Layer 3 of a small transformer language model trained on English Wikipedia (16 layers, counted from 0, width 96).
A neuron's activation on a vector x is SiLU(gate . x) times (in . x), where the dot is the dot product.
The model reads these tokens: "s" "i" "ó" "n" " A" "," " " "front" " of" " the" " " "cast" " of" " Pro" "vi" "n" "ci" "al" " Mar" "ga"

The vector x that enters this layer's MLP at each token. A number n stands for (n - 500) times 0.0076.
0 "s": 543 369 152 679 624 372 419 468 698 455 600 497 386 719 498 289 539 399 596 303 521 636 442 444 407 727 549 619 428 663 561 433 669 439 829 511 315 293 422 583 335 405 555 631 518 503 629 654 421 571 724 362 655 474 718 377 649 283 248 523 259 493 721 576 634 386 442 460 540 199 427 440 501 734 848 467 320 506 623 319 367 628 521 538 378 368 602 497 528 721 673 597 527 791 697 864
1 "i": 389 240 246 610 481 560 715 528 462 453 639 543 439 451 459 507 312 673 656 371 541 340 565 283 338 828 738 649 425 654 607 425 452 534 718 544 523 326 390 658 285 542 347 592 392 399 865 627 360 676 346 275 272 577 608 322 528 576 584 486 492 354 510 607 462 608 359 395 716 251 456 356 411 733 899 587 424 551 882 514 374 485 464 471 528 450 609 278 590 793 644 442 605 686 697 568
2 "ó": 550 270 251 283 628 504 398 491 698 362 724 638 402 603 345 529 322 524 636 627 343 620 609 258 388 697 730 607 544 582 601 515 525 682 483 538 348 267 598 435 249 316 308 406 433 294 563 570 406 784 367 575 664 661 778 286 407 330 485 652 456 364 733 438 636 594 140 586 332 408 644 408 241 443 548 663 595 625 591 371 241 537 385 577 447 252 671 530 802 670 303 519 360 715 683 461
3 "n": 453 320 388 556 662 325 535 528 416 566 624 311 514 680 372 547 387 623 513 508 530 736 305 296 431 928 554 543 504 517 375 504 631 655 732 710 470 408 433 609 149 548 415 531 384 527 759 392 493 403 828 332 579 653 853 451 652 559 393 522 433 695 578 421 354 430 252 414 693 438 260 514 457 848 723 447 382 496 656 585 294 387 647 316 294 205 588 548 809 477 644 526 530 766 632 721
4 " A": 591 276 540 581 588 558 615 622 378 596 320 446 382 628 611 277 535 556 491 493 672 691 543 322 473 723 627 373 533 659 654 326 508 452 586 440 532 594 510 661 629 305 492 608 384 437 584 460 537 581 485 515 428 399 551 302 308 133 415 474 223 422 634 659 534 543 506 427 763 434 521 254 507 974 703 567 445 222 751 350 144 680 649 490 710 269 455 245 596 687 538 730 569 533 675 445
5 ",": 620 337 375 535 597 647 561 753 534 424 734 676 427 815 385 345 693 355 484 398 711 350 425 534 486 725 562 470 379 696 455 226 748 308 555 389 644 37 421 479 281 694 609 465 296 417 503 474 476 515 416 169 654 536 599 269 589 382 520 494 290 423 593 420 576 338 326 429 432 394 381 410 513 665 486 539 575 468 527 668 284 498 571 643 520 484 635 314 359 782 780 488 515 702 518 450
6 " ": 884 415 474 523 656 500 485 593 606 424 530 523 358 769 596 503 451 577 557 470 544 387 404 419 426 632 507 686 248 616 575 617 631 361 624 400 531 182 452 629 388 356 591 574 518 391 571 336 295 535 381 307 637 337 397 320 592 603 67 591 354 519 647 490 648 304 221 347 874 648 343 498 560 885 616 647 355 475 407 532 334 534 361 627 347 306 463 368 563 860 341 480 525 666 556 538
7 "front": 236 488 418 781 760 316 631 463 524 346 526 444 340 552 699 309 523 398 505 474 492 522 507 452 439 719 644 766 338 302 408 439 591 619 731 732 756 592 500 624 538 489 619 403 577 419 478 347 297 715 261 423 673 461 662 323 646 747 162 471 484 416 504 589 630 370 503 764 356 336 266 379 304 610 584 136 409 372 541 777 389 325 626 630 514 550 464 392 631 686 393 365 597 297 505 426
8 " of": 341 233 457 863 575 722 430 559 580 523 579 511 684 586 690 422 420 248 457 606 561 267 472 303 697 775 611 485 219 452 501 391 701 492 548 439 571 249 597 370 187 570 572 583 387 599 646 427 652 673 436 406 549 226 616 526 454 645 490 430 267 718 637 569 706 559 453 786 474 354 554 275 391 749 764 678 440 521 476 572 261 519 478 614 396 558 647 186 539 771 559 621 645 626 455 707
9 " the": 433 427 577 472 456 543 593 511 377 387 540 523 631 526 644 327 437 426 382 595 675 620 376 306 352 503 433 554 143 507 516 199 874 489 580 596 548 239 405 530 755 683 438 691 350 554 597 559 450 647 474 553 590 354 523 295 215 336 186 538 251 749 649 578 510 530 387 524 588 356 420 476 335 839 711 627 557 309 532 430 392 435 686 509 516 461 630 517 822 718 529 573 663 756 427 578
10 " ": 861 437 462 555 629 523 494 596 603 404 527 520 393 729 590 510 448 569 559 491 534 389 390 433 409 610 531 669 221 608 599 609 608 394 629 391 535 194 409 625 393 332 580 588 525 401 563 318 308 565 360 302 652 320 370 298 575 644 74 593 343 516 640 488 645 283 235 357 889 629 359 500 559 864 640 651 336 472 405 501 304 503 367 618 312 296 464 375 565 858 354 477 528 688 560 520
11 "cast": 230 486 342 651 862 498 531 674 526 750 547 639 516 362 380 361 366 410 569 823 439 602 424 366 659 582 472 526 350 604 539 328 519 564 576 462 631 641 574 353 397 319 626 481 436 149 705 537 489 581 644 485 701 357 578 224 465 373 440 592 432 393 450 669 723 336 498 680 397 377 442 539 388 756 506 407 366 617 333 373 414 822 506 685 285 200 725 481 252 611 313 343 537 428 225 778
12 " of": 346 253 428 862 583 722 414 608 592 485 571 509 687 586 666 424 418 248 419 606 572 221 481 321 667 780 622 466 216 456 524 378 654 505 545 434 588 244 610 383 160 548 560 583 396 583 673 390 688 670 441 374 575 262 625 519 473 658 465 414 270 709 652 578 695 591 444 756 462 360 537 265 419 766 789 646 425 542 502 570 267 515 516 585 405 549 652 193 547 756 564 644 650 646 459 693
13 " Pro": 654 476 421 798 732 674 735 499 625 561 630 132 460 629 497 367 546 497 619 343 661 451 445 424 284 601 625 642 211 625 238 239 544 297 579 467 487 441 231 547 466 266 310 439 314 306 568 624 457 560 319 333 749 571 566 392 324 410 128 430 402 471 697 620 558 525 548 693 734 399 548 386 473 742 228 729 358 279 616 546 288 526 538 623 592 461 629 305 555 465 633 728 436 408 633 535
14 "vi": 389 180 263 651 745 590 289 182 525 431 571 235 276 392 305 600 302 468 652 496 550 479 547 333 419 841 650 644 415 456 849 559 603 583 572 674 422 343 454 576 335 359 446 493 223 330 474 508 461 629 322 276 600 576 673 204 501 499 440 324 525 515 593 554 717 552 372 387 483 283 778 516 105 401 349 593 485 557 432 578 386 357 634 504 635 257 526 273 702 681 524 393 396 760 344 584
15 "n": 513 287 381 502 556 311 491 498 322 543 626 325 573 682 256 556 416 574 509 525 528 737 350 293 423 863 581 514 523 444 428 542 623 721 759 695 490 453 413 571 195 569 421 535 351 648 750 427 591 515 781 298 627 689 810 470 668 603 349 553 435 764 583 427 452 387 269 358 711 408 350 501 357 840 669 464 329 483 611 480 241 461 643 395 293 156 610 482 820 467 634 490 581 661 565 752
16 "ci": 454 553 300 690 549 598 389 267 599 410 728 361 290 584 508 386 237 428 671 489 613 625 475 334 201 855 454 579 290 594 879 477 427 533 592 713 425 337 555 361 457 403 417 539 461 561 465 457 326 798 590 226 469 814 907 522 513 502 350 462 529 538 373 553 557 444 308 351 560 279 547 397 318 688 703 465 417 788 575 300 462 373 436 575 591 561 758 523 793 741 534 511 516 430 544 668
17 "al": 625 338 288 620 516 540 514 562 660 440 485 436 404 745 336 453 505 647 489 261 488 655 594 361 310 720 653 464 162 530 421 412 465 419 635 558 365 486 491 582 455 428 504 629 316 463 569 335 604 828 880 181 454 427 812 389 502 424 258 366 526 581 598 524 624 387 465 517 581 350 196 322 366 887 781 293 463 784 772 380 173 380 583 298 469 643 715 345 560 555 617 679 432 611 649 505
18 " Mar": 774 412 209 104 580 645 519 584 439 579 512 274 516 565 609 267 445 436 572 538 317 396 575 409 462 622 458 523 453 613 350 588 587 679 612 508 588 380 506 304 427 562 279 472 188 359 371 392 585 503 573 433 516 263 463 515 325 413 201 596 381 387 796 357 614 333 523 396 487 448 465 274 370 833 737 331 209 396 745 489 298 732 752 533 733 393 555 485 637 645 562 755 556 681 600 567
19 "ga": 580 209 396 536 699 404 731 726 300 443 827 785 518 545 489 337 624 608 534 687 555 736 507 383 334 595 625 625 492 454 591 553 301 460 528 557 392 342 360 417 336 244 328 511 513 409 425 202 293 567 645 382 794 712 589 251 220 481 525 633 367 520 527 350 674 616 620 644 464 177 441 359 338 542 376 535 472 593 455 414 531 471 140 512 622 316 744 385 466 664 499 527 580 724 326 397

Each question shows the input weights of one neuron of the MLP. A number n stands for (n - 500) times 0.0014.

n50 gate: 426 339 469 716 514 653 514 678 457 748 610 352 420 335 507 550 705 483 660 527 412 641 396 428 537 614 468 487 579 431 191 548 774 655 394 530 513 497 514 530 346 534 586 466 595 490 284 687 437 719 637 611 297 463 539 551 526 532 686 439 538 586 590 550 449 364 617 573 373 590 421 596 725 468 562 490 669 489 441 338 655 579 312 588 581 563 529 440 617 490 459 527 487 486 392 452
n50 in: 548 456 252 422 367 528 479 487 402 574 510 510 493 418 380 548 571 469 689 584 538 333 380 739 425 395 504 310 357 465 500 239 575 469 608 361 533 447 524 598 504 592 540 180 400 556 316 575 472 699 479 634 521 544 425 448 457 597 449 493 525 627 720 430 535 421 540 665 493 661 490 534 523 372 655 730 374 539 486 179 388 562 208 437 466 366 273 579 507 574 646 554 566 493 480 608
On which token does it fire most, and how strongly? 8 " of", at about 1.4

n222 gate: 266 481 555 617 597 592 383 453 485 478 421 439 371 575 497 442 478 327 596 508 483 392 506 461 478 520 331 536 690 381 538 475 341 386 370 505 468 591 322 561 598 558 434 604 495 534 301 561 383 500 663 609 503 528 587 557 443 433 603 544 606 410 580 462 362 360 319 574 528 464 404 489 623 479 419 639 355 558 603 585 451 444 540 473 603 524 612 465 486 638 418 536 479 535 273 477
n222 in: 459 462 619 600 672 390 420 552 603 296 289 512 459 637 629 585 398 521 665 589 317 383 397 420 415 593 439 415 748 625 491 410 472 468 595 437 426 571 491 331 725 529 330 456 434 557 538 549 433 522 426 568 362 427 463 411 626 515 432 331 569 328 471 598 387 423 425 551 446 647 441 494 497 563 614 605 623 479 506 524 391 328 409 503 484 592 503 485 442 657 572 436 585 525 459 533
On which three tokens does it fire most, strongest first? 16 "ci", 15 "n", 18 " Mar"

n27 gate: 540 488 424 439 535 500 730 509 474 521 376 400 373 445 584 494 616 528 428 605 558 457 250 460 682 516 542 424 400 425 556 584 529 607 432 583 536 615 338 397 652 579 596 602 727 579 500 305 607 583 419 494 479 503 350 513 575 603 477 480 745 494 625 410 485 367 479 651 460 491 776 425 434 274 426 357 478 522 437 463 480 467 547 447 333 458 769 577 491 576 547 407 663 430 613 553
n27 in: 722 479 451 450 533 413 530 461 541 485 440 368 550 562 688 379 370 491 465 683 503 509 242 470 727 518 506 353 476 362 463 539 506 583 431 425 517 537 346 356 659 432 558 551 676 402 512 395 644 430 536 525 503 623 370 580 514 456 453 409 664 503 470 419 503 434 491 726 521 602 686 404 372 266 474 307 455 540 503 491 438 528 610 468 438 500 700 525 494 625 563 462 652 485 603 440
On which three tokens does it fire most, strongest first? 7 "front", 1 "i", 5 ","

n195 gate: 394 434 628 473 515 366 639 370 340 589 558 449 485 461 518 380 458 224 420 583 515 599 369 570 554 379 450 521 313 543 447 512 494 377 442 714 482 599 503 497 422 521 464 464 409 633 476 509 425 464 463 388 253 303 431 605 565 399 430 558 444 547 623 426 601 628 580 438 485 577 457 512 648 481 442 561 497 675 618 491 698 635 209 640 378 435 595 566 578 413 650 500 404 383 563 420
n195 in: 446 492 523 438 433 491 420 639 663 464 457 607 455 446 514 517 542 571 374 661 551 396 467 603 494 427 556 368 728 618 690 488 444 613 454 470 448 432 468 463 550 466 598 454 547 468 359 284 532 604 647 512 594 717 435 512 384 649 542 401 680 434 616 425 526 328 520 296 563 533 448 528 458 530 459 376 454 571 448 451 283 307 520 515 574 403 503 488 559 599 480 612 579 503 362 659
It fires most on token 1 "i"

n173 gate: 584 436 653 208 448 374 395 392 568 520 575 680 450 487 405 677 540 517 437 378 574 473 482 466 483 683 468 500 473 476 340 404 528 359 548 539 324 471 510 594 208 707 642 307 516 337 466 577 385 380 558 439 483 517 735 675 533 344 454 314 503 444 571 427 538 741 696 594 442 732 636 421 401 561 477 596 627 556 493 562 592 640 406 642 566 503 570 581 640 320 421 560 474 324 430 401
n173 in: 582 268 711 348 489 298 474 437 512 716 504 596 164 592 435 596 485 560 431 278 288 426 618 290 585 633 407 463 674 477 417 692 550 423 523 385 493 371 462 445 645 805 781 414 377 271 445 492 511 440 511 398 448 390 623 809 399 434 696 472 519 446 504 500 590 705 496 420 436 642 328 300 340 575 521 560 655 462 412 485 435 689 485 584 512 431 472 473 375 473 417 598 572 423 559 361
It fires most on token 2 "ó"

n23 gate: 563 325 441 443 460 662 560 464 462 633 506 453 541 524 698 399 396 320 506 491 512 530 453 697 580 408 354 539 600 473 410 673 646 551 497 425 460 549 512 524 500 556 453 587 692 485 500 649 279 606 440 437 464 444 329 435 497 252 484 430 690 523 437 374 548 500 438 485 673 303 497 436 515 424 486 518 518 382 417 549 441 408 356 551 653 407 425 541 503 543 370 512 782 403 346 524
n23 in: 476 430 467 506 518 467 412 384 613 372 554 550 399 629 354 599 427 674 526 598 494 482 375 497 488 494 595 491 383 467 623 276 375 538 378 503 563 398 416 599 403 497 630 420 311 415 374 451 715 490 464 516 609 599 631 522 523 586 540 559 434 420 487 612 384 459 613 563 428 668 342 607 529 560 574 467 434 494 624 386 532 456 675 490 587 635 666 626 445 561 679 613 253 525 594 419
It fires most on token 18 " Mar"

n162 gate: 323 700 419 404 519 470 470 494 548 690 533 512 367 357 556 416 548 600 512 574 277 509 283 466 476 522 352 431 626 579 623 659 550 569 491 538 634 306 555 303 612 566 497 400 462 602 593 604 410 578 512 408 443 259 556 533 535 623 456 602 522 459 700 585 746 491 521 577 567 547 552 394 624 487 416 497 635 625 583 647 378 605 506 494 572 518 484 320 500 426 518 467 515 475 347 405
n162 in: 449 503 544 631 342 466 403 503 482 559 673 339 393 409 453 500 608 474 610 564 368 347 503 578 520 456 536 424 567 604 633 659 503 526 564 461 547 233 541 356 465 508 427 451 447 629 403 369 432 605 517 524 523 432 470 485 439 593 602 630 482 456 472 520 714 391 559 515 677 539 676 721 651 509 533 541 544 503 664 366 435 545 635 577 609 609 522 461 616 385 367 556 439 524 375 439
It fires most on token 18 " Mar"

n232 gate: 374 535 493 342 497 396 626 379 709 490 405 442 471 372 629 532 628 526 570 627 438 413 531 451 522 341 638 285 523 398 494 611 493 397 529 462 506 506 461 346 573 375 614 415 296 540 487 598 490 580 480 613 548 465 335 356 443 751 572 421 483 289 532 734 409 236 624 556 599 532 673 456 500 472 488 487 372 473 626 388 412 370 626 653 486 509 570 503 250 440 664 398 363 500 317 497
n232 in: 432 352 521 249 497 442 507 414 565 540 521 510 554 470 344 406 429 561 503 543 442 601 298 583 685 667 489 335 459 559 312 479 458 784 355 727 556 385 428 359 454 621 463 579 520 256 601 426 441 511 459 576 412 375 595 390 530 500 443 637 646 440 357 626 582 688 691 517 763 477 352 676 344 536 392 573 497 779 594 652 589 767 420 529 485 520 404 561 537 538 524 583 471 525 571 548
It fires most on token 11 "cast"

n187 gate: 580 753 443 424 667 454 435 439 673 533 478 661 515 345 539 473 628 374 388 548 672 659 448 410 637 535 577 463 781 512 440 444 369 298 478 557 551 349 562 503 446 567 494 370 467 320 512 474 415 626 481 494 472 512 704 513 479 510 380 458 428 706 476 494 388 565 545 623 569 621 447 587 689 474 613 363 441 433 626 541 409 451 468 530 668 509 477 564 597 516 500 422 432 362 579 238
n187 in: 538 480 509 717 316 396 562 547 556 570 494 459 605 392 425 330 532 598 459 552 332 485 475 542 494 572 374 453 494 488 440 620 515 679 527 374 549 406 374 477 567 459 471 426 692 482 304 325 552 456 378 509 471 585 448 427 477 454 335 384 618 483 438 390 479 429 590 488 575 633 566 364 532 415 486 482 422 298 464 401 635 531 645 176 320 503 631 438 488 582 485 679 466 672 412 572
It fires most on token 1 "i"

n37 gate: 404 387 633 454 599 529 713 623 587 733 468 506 615 431 645 445 549 465 557 611 588 483 611 695 520 395 536 422 447 376 630 541 539 555 553 531 483 522 672 688 437 486 663 459 432 500 410 555 575 443 500 596 625 523 345 377 594 638 549 522 581 494 558 540 512 430 589 662 725 563 488 560 480 326 517 704 399 367 425 521 497 385 479 607 640 577 664 537 604 563 385 509 438 403 361 491
n37 in: 611 664 348 662 377 633 491 489 430 452 509 405 512 431 509 548 351 446 444 435 398 694 299 272 670 571 487 560 543 534 424 335 372 506 506 596 570 587 283 402 528 524 577 594 447 593 688 553 386 545 397 513 365 446 528 487 415 427 579 497 432 427 301 565 457 409 420 333 433 482 476 329 556 555 535 561 772 725 577 414 388 593 537 435 421 424 405 440 473 618 521 482 596 622 467 460
On which three tokens does it fire most, strongest first? 11 "cast", 8 " of", 12 " of"

n58 gate: 586 538 407 401 566 539 404 368 500 614 234 643 409 328 553 347 633 471 648 648 526 529 459 500 462 566 416 316 608 526 516 347 420 522 354 503 472 596 302 592 559 494 484 532 512 753 369 523 348 510 519 547 343 468 577 327 475 685 517 469 493 656 645 484 516 513 415 533 425 610 513 422 478 240 398 620 363 394 323 598 140 531 539 528 538 481 420 641 595 540 377 447 593 527 490 679
n58 in: 487 519 694 694 447 484 575 460 621 375 385 519 532 452 535 368 635 422 273 386 432 780 672 434 458 547 588 265 474 375 434 398 463 590 595 343 293 472 460 571 276 400 290 441 604 363 568 443 470 500 398 466 471 481 604 447 528 612 432 466 603 298 582 636 356 474 500 640 516 666 579 694 605 445 475 513 526 379 483 563 511 641 627 409 475 494 426 548 535 590 382 239 456 544 552 625
On which token does it fire most, and how strongly? 16 "ci", at about 0.49

n45 gate: 754 628 443 433 485 615 620 527 528 520 627 558 773 416 392 526 306 518 342 371 532 561 602 320 445 518 530 439 482 595 557 328 442 407 432 678 588 387 536 436 443 509 641 571 526 548 523 530 641 506 450 627 410 413 512 560 700 497 522 491 563 491 497 589 597 582 494 251 497 598 577 511 440 441 525 280 381 679 395 384 608 376 593 428 599 466 478 436 538 497 527 595 506 427 523 542
n45 in: 511 416 445 643 460 528 542 500 503 464 317 411 594 466 368 270 508 390 464 486 463 441 443 454 472 497 485 578 509 591 396 446 380 480 574 516 593 560 426 601 611 450 403 577 442 517 567 591 517 515 668 431 199 489 535 555 629 615 423 446 607 544 400 679 363 449 383 358 322 600 645 362 519 461 495 681 397 412 483 494 401 464 506 303 408 337 387 574 528 512 574 536 573 482 450 340
On which three tokens does it fire most, strongest first? 17 "al", 19 "ga", 1 "i"

n238 gate: 557 551 435 469 526 558 483 454 515 574 375 602 480 474 503 526 497 305 353 480 486 372 530 523 491 664 446 537 675 680 519 608 527 400 436 356 478 525 558 673 512 554 463 370 553 562 540 709 291 438 509 733 443 494 497 553 251 383 424 394 482 478 623 517 558 540 401 515 643 469 552 508 360 549 373 483 404 497 676 602 519 637 503 503 622 668 503 416 520 232 538 441 641 578 457 538
n238 in: 548 592 471 430 560 562 407 505 396 384 395 672 652 506 331 517 489 416 461 489 435 464 506 358 525 558 579 578 523 509 563 417 500 394 551 538 573 497 682 528 526 583 528 348 669 638 598 667 543 500 528 506 514 606 430 369 426 426 367 345 356 382 553 448 537 585 326 514 606 585 582 481 409 515 606 568 334 555 650 477 494 488 595 379 552 673 594 424 517 269 625 321 595 512 609 414
It fires most on token 4 " A"

n1 gate: 497 489 633 428 643 265 417 523 443 529 427 375 516 532 356 529 567 543 592 434 355 764 528 503 423 506 542 439 568 388 430 497 609 340 541 482 531 536 437 415 445 495 371 630 377 506 409 752 586 674 571 562 500 551 503 506 534 503 486 403 657 578 583 613 370 576 466 577 350 542 451 526 553 635 526 535 541 308 423 568 573 640 467 572 570 568 456 624 468 586 418 455 443 522 495 519
n1 in: 525 494 647 522 691 419 419 466 364 453 427 475 601 566 365 605 580 413 470 481 455 743 639 613 459 434 477 517 644 438 484 650 587 351 477 492 565 623 582 368 405 456 522 506 416 431 395 651 600 656 497 594 439 591 584 413 543 407 503 364 568 690 518 549 413 724 571 471 356 601 337 568 495 660 500 432 381 408 420 526 467 630 497 455 457 508 536 651 563 592 565 576 580 561 445 455
It fires most on token 15 "n"

n133 gate: 565 294 393 414 649 282 500 575 481 500 473 597 559 553 633 503 473 667 561 471 717 562 478 488 580 494 469 435 418 587 460 548 611 355 422 529 353 466 666 650 411 647 442 485 384 381 494 546 552 692 707 569 547 656 481 542 717 478 538 345 540 439 451 410 293 467 418 616 521 672 377 445 549 582 466 467 503 300 451 397 513 528 375 631 607 526 471 463 456 482 518 576 489 268 547 491
n133 in: 411 679 340 648 412 471 525 527 372 434 564 296 522 528 256 406 384 471 506 587 370 409 550 494 340 399 540 472 626 551 469 474 385 462 603 439 742 512 375 368 546 547 469 503 645 549 588 259 539 347 359 306 576 403 628 514 515 457 527 591 487 432 490 398 676 481 322 412 468 435 558 571 438 503 589 432 419 510 620 410 659 416 731 319 327 580 655 709 597 428 606 401 384 553 469 494
On which three tokens does it fire most, strongest first? 3 "n", 15 "n", 17 "al"

n5 gate: 451 678 575 572 444 526 546 541 589 623 573 420 503 621 531 684 374 599 497 480 555 503 687 506 483 506 494 520 459 462 407 476 605 468 521 727 354 366 553 440 440 586 557 316 455 414 676 352 375 297 594 534 523 511 566 444 684 348 442 402 503 477 346 296 468 634 332 497 373 503 576 520 548 451 522 468 529 449 553 311 598 497 435 325 453 576 522 579 727 402 647 560 506 509 549 526
n5 in: 487 437 524 500 433 394 395 517 598 575 532 586 490 607 508 711 417 479 606 454 558 482 472 489 425 583 445 523 524 508 444 489 563 422 497 566 332 331 407 500 362 544 523 268 459 365 581 557 441 441 667 556 466 531 571 429 585 544 356 391 449 474 364 485 301 463 422 508 465 722 529 492 500 676 584 433 623 413 589 356 638 600 546 426 652 521 491 396 557 416 471 534 510 478 620 385
On which two tokens does it fire most, strongest first? 3 "n", 15 "n"

n171 gate: 512 448 524 376 678 471 610 448 441 491 347 506 474 454 506 405 500 675 409 429 410 569 340 380 480 545 555 572 468 494 534 441 488 575 291 424 556 592 388 601 566 503 554 620 613 461 333 642 548 644 350 583 541 445 367 698 565 354 442 552 616 506 352 469 330 453 451 518 462 472 512 341 599 373 402 541 323 334 369 722 284 552 396 678 449 594 563 485 399 536 579 500 500 648 454 532
n171 in: 497 500 599 492 379 291 461 410 688 394 600 372 652 556 588 436 525 523 544 635 415 399 494 423 503 563 233 478 614 634 516 474 523 282 634 606 554 522 540 441 378 467 564 517 519 592 520 453 491 376 557 455 478 586 620 454 519 447 423 512 411 440 438 627 440 407 494 439 443 624 528 456 426 587 533 500 715 731 529 511 512 413 673 455 497 500 460 367 634 404 543 279 457 438 631 603
It fires most on token 19 "ga"

n164 gate: 455 648 549 542 421 584 578 494 547 485 548 609 494 550 427 444 657 524 603 810 518 385 367 325 476 411 425 470 494 440 659 352 512 613 727 413 460 540 440 453 509 527 418 533 512 564 521 512 426 449 455 557 512 527 714 477 343 487 503 639 668 686 477 701 569 473 444 561 615 690 623 730 439 405 440 654 515 559 543 603 438 453 528 490 412 631 361 550 444 570 597 412 443 547 447 294
n164 in: 485 573 430 485 447 642 614 535 467 558 391 637 669 488 697 457 460 417 527 608 402 515 575 584 494 569 398 570 350 742 348 509 608 384 469 533 530 532 456 479 383 409 509 580 327 698 579 497 617 606 571 652 641 555 459 520 599 613 555 406 412 416 585 395 314 497 509 626 481 331 382 407 542 457 530 400 334 494 255 425 456 474 541 384 580 521 683 584 394 377 329 268 556 602 652 578
On which two tokens does it fire most, strongest first? 9 " the", 4 " A"

n210 gate: 489 503 476 340 324 607 543 503 372 361 500 449 548 346 500 312 477 589 590 478 500 415 536 619 688 447 545 304 529 488 506 381 381 594 488 489 542 522 276 420 621 503 452 592 444 409 434 548 332 494 416 506 397 528 560 236 511 756 406 497 491 654 475 447 451 615 607 468 485 492 596 604 724 512 425 535 567 420 541 535 300 497 574 528 447 494 432 449 437 326 544 548 492 581 685 538
n210 in: 430 579 642 603 738 460 549 474 513 506 466 421 386 567 429 594 467 414 455 431 469 497 568 336 376 566 433 657 429 506 299 658 636 357 525 485 411 429 602 684 412 560 539 383 482 547 561 306 622 533 605 636 668 415 398 602 387 241 632 510 406 432 419 458 515 491 274 475 547 431 500 443 446 376 456 376 332 646 434 547 770 591 437 474 417 610 619 471 446 704 417 488 471 449 467 432
On which token does it fire most, and how strongly? 15 "n", at about 0.14

n76 gate: 632 548 411 537 438 578 431 398 418 424 619 398 534 526 556 449 511 376 413 567 345 412 542 558 483 350 685 318 468 500 372 349 399 660 564 417 408 583 459 429 568 574 404 448 556 727 380 560 500 457 581 527 572 526 300 531 441 527 497 561 403 349 335 534 593 385 534 453 494 455 653 637 570 607 503 651 529 500 359 535 384 555 503 602 303 450 687 572 514 633 494 351 392 398 383 416
n76 in: 537 670 683 268 449 491 425 468 444 445 522 515 338 497 464 543 522 650 616 576 469 466 474 503 559 768 568 639 222 686 497 383 481 546 497 464 530 683 569 552 481 518 317 575 430 516 593 526 487 433 349 645 593 534 529 416 594 422 349 398 414 579 603 445 472 466 426 625 314 585 566 533 667 487 359 364 579 500 392 665 544 678 522 587 687 576 345 484 629 538 591 460 482 367 673 636
It fires most on token 19 "ga"

n24 gate: 444 580 574 519 468 478 469 430 332 717 506 500 457 537 403 657 746 531 470 366 435 423 497 390 589 468 397 417 475 535 464 418 616 537 425 551 437 557 619 466 628 221 576 550 392 700 454 458 452 166 462 602 454 420 477 510 467 471 549 635 541 765 675 661 400 647 454 306 487 491 581 406 506 411 569 340 409 551 481 535 547 484 433 547 443 533 611 506 629 586 695 546 560 500 663 321
n24 in: 375 494 432 497 432 342 487 544 487 326 367 603 645 550 555 640 593 503 667 592 469 428 566 414 422 307 484 320 519 551 567 424 533 447 452 412 379 591 446 255 707 506 368 547 384 648 366 490 561 470 252 497 581 438 461 347 448 681 523 410 545 476 424 512 319 383 435 442 615 269 630 475 690 580 630 468 446 347 519 449 510 420 552 682 548 383 721 493 491 313 522 466 458 575 581 589
On which token does it fire most, and how strongly? 17 "al", at about 0.42

n200 gate: 503 460 443 615 358 570 514 554 534 494 602 366 599 509 475 288 569 538 480 653 445 428 326 573 440 586 356 477 415 535 606 515 611 517 635 332 480 819 500 397 509 471 492 477 595 385 537 488 545 338 427 537 543 529 725 653 340 476 616 368 435 660 446 463 509 442 509 349 427 472 331 508 500 411 425 500 570 623 612 488 676 491 675 370 560 489 444 539 409 408 427 483 422 626 606 453
n200 in: 455 380 463 398 525 664 427 526 577 569 659 371 497 350 556 479 350 524 461 458 551 419 497 515 422 562 494 473 478 454 409 595 597 665 414 356 512 602 577 512 438 539 360 467 462 475 632 424 453 337 405 433 467 578 381 585 639 360 423 362 444 612 236 589 720 275 393 512 451 402 335 533 627 436 430 343 654 494 503 500 460 734 633 562 447 376 411 506 329 550 442 663 666 547 500 365
On which two tokens does it fire most, strongest first? 19 "ga", 9 " the"

n103 gate: 417 544 643 656 533 699 624 503 487 436 557 564 733 397 580 564 415 613 456 419 568 638 584 378 389 527 703 518 398 377 469 593 488 297 455 480 606 494 506 538 497 433 468 619 503 491 491 359 473 471 566 444 683 436 555 532 431 435 484 400 427 520 356 405 548 548 471 445 290 497 566 590 659 384 568 419 443 613 182 476 355 550 582 258 455 431 391 540 558 382 464 465 435 460 679 512
n103 in: 551 479 382 425 485 524 392 537 535 654 573 506 382 625 290 580 473 446 447 618 428 319 532 609 565 436 244 524 582 521 535 299 537 566 603 358 442 393 317 491 633 574 574 470 573 398 431 566 574 468 397 576 482 619 494 455 681 513 465 382 531 488 503 547 370 615 411 558 701 571 388 567 541 673 462 479 582 369 795 607 457 503 485 574 510 474 627 575 583 506 791 641 538 519 482 573
It fires most on token 3 "n"

n18 gate: 519 513 668 562 677 703 539 628 655 449 313 494 455 455 684 523 645 294 458 455 337 406 452 526 416 500 358 519 560 675 396 503 652 536 490 563 440 647 543 481 594 500 289 670 424 947 432 581 457 426 576 531 458 368 372 430 402 568 445 659 670 494 597 532 510 565 535 587 523 391 421 427 551 271 415 490 394 517 530 460 500 548 603 262 422 414 574 551 342 594 460 551 434 453 371 599
n18 in: 403 577 305 587 367 346 520 662 497 484 385 455 535 655 323 577 455 640 526 503 360 735 411 444 513 423 666 394 345 579 349 187 355 426 635 251 535 394 441 519 527 307 561 539 421 373 345 398 550 549 447 606 626 571 476 722 652 602 541 434 390 623 478 430 513 415 554 333 546 522 566 516 595 635 531 398 632 645 397 467 507 431 493 500 539 443 606 429 468 416 507 653 644 429 642 421
It fires most on token 14 "vi"

n116 gate: 553 606 542 672 419 373 317 414 607 357 506 578 522 466 411 584 547 415 410 589 440 478 293 586 491 568 523 350 420 510 485 267 343 491 618 241 494 503 462 463 455 603 451 620 356 419 472 549 649 503 430 543 629 506 677 670 448 649 593 467 326 384 298 478 522 687 630 439 695 540 551 602 592 601 600 708 449 487 606 494 768 420 561 541 569 500 558 493 428 277 506 552 427 625 544 561
n116 in: 446 734 368 688 355 466 429 440 622 547 343 433 410 430 513 594 584 527 404 497 540 574 343 558 590 517 514 483 524 582 520 449 595 406 435 262 627 562 479 363 493 483 477 747 356 510 423 402 594 446 422 632 372 306 686 526 280 560 617 650 251 464 399 467 565 317 709 407 459 414 674 474 418 453 438 657 538 479 673 641 607 335 663 406 327 490 624 384 273 354 432 586 481 574 379 527
On which two tokens does it fire most, strongest first? 12 " of", 8 " of"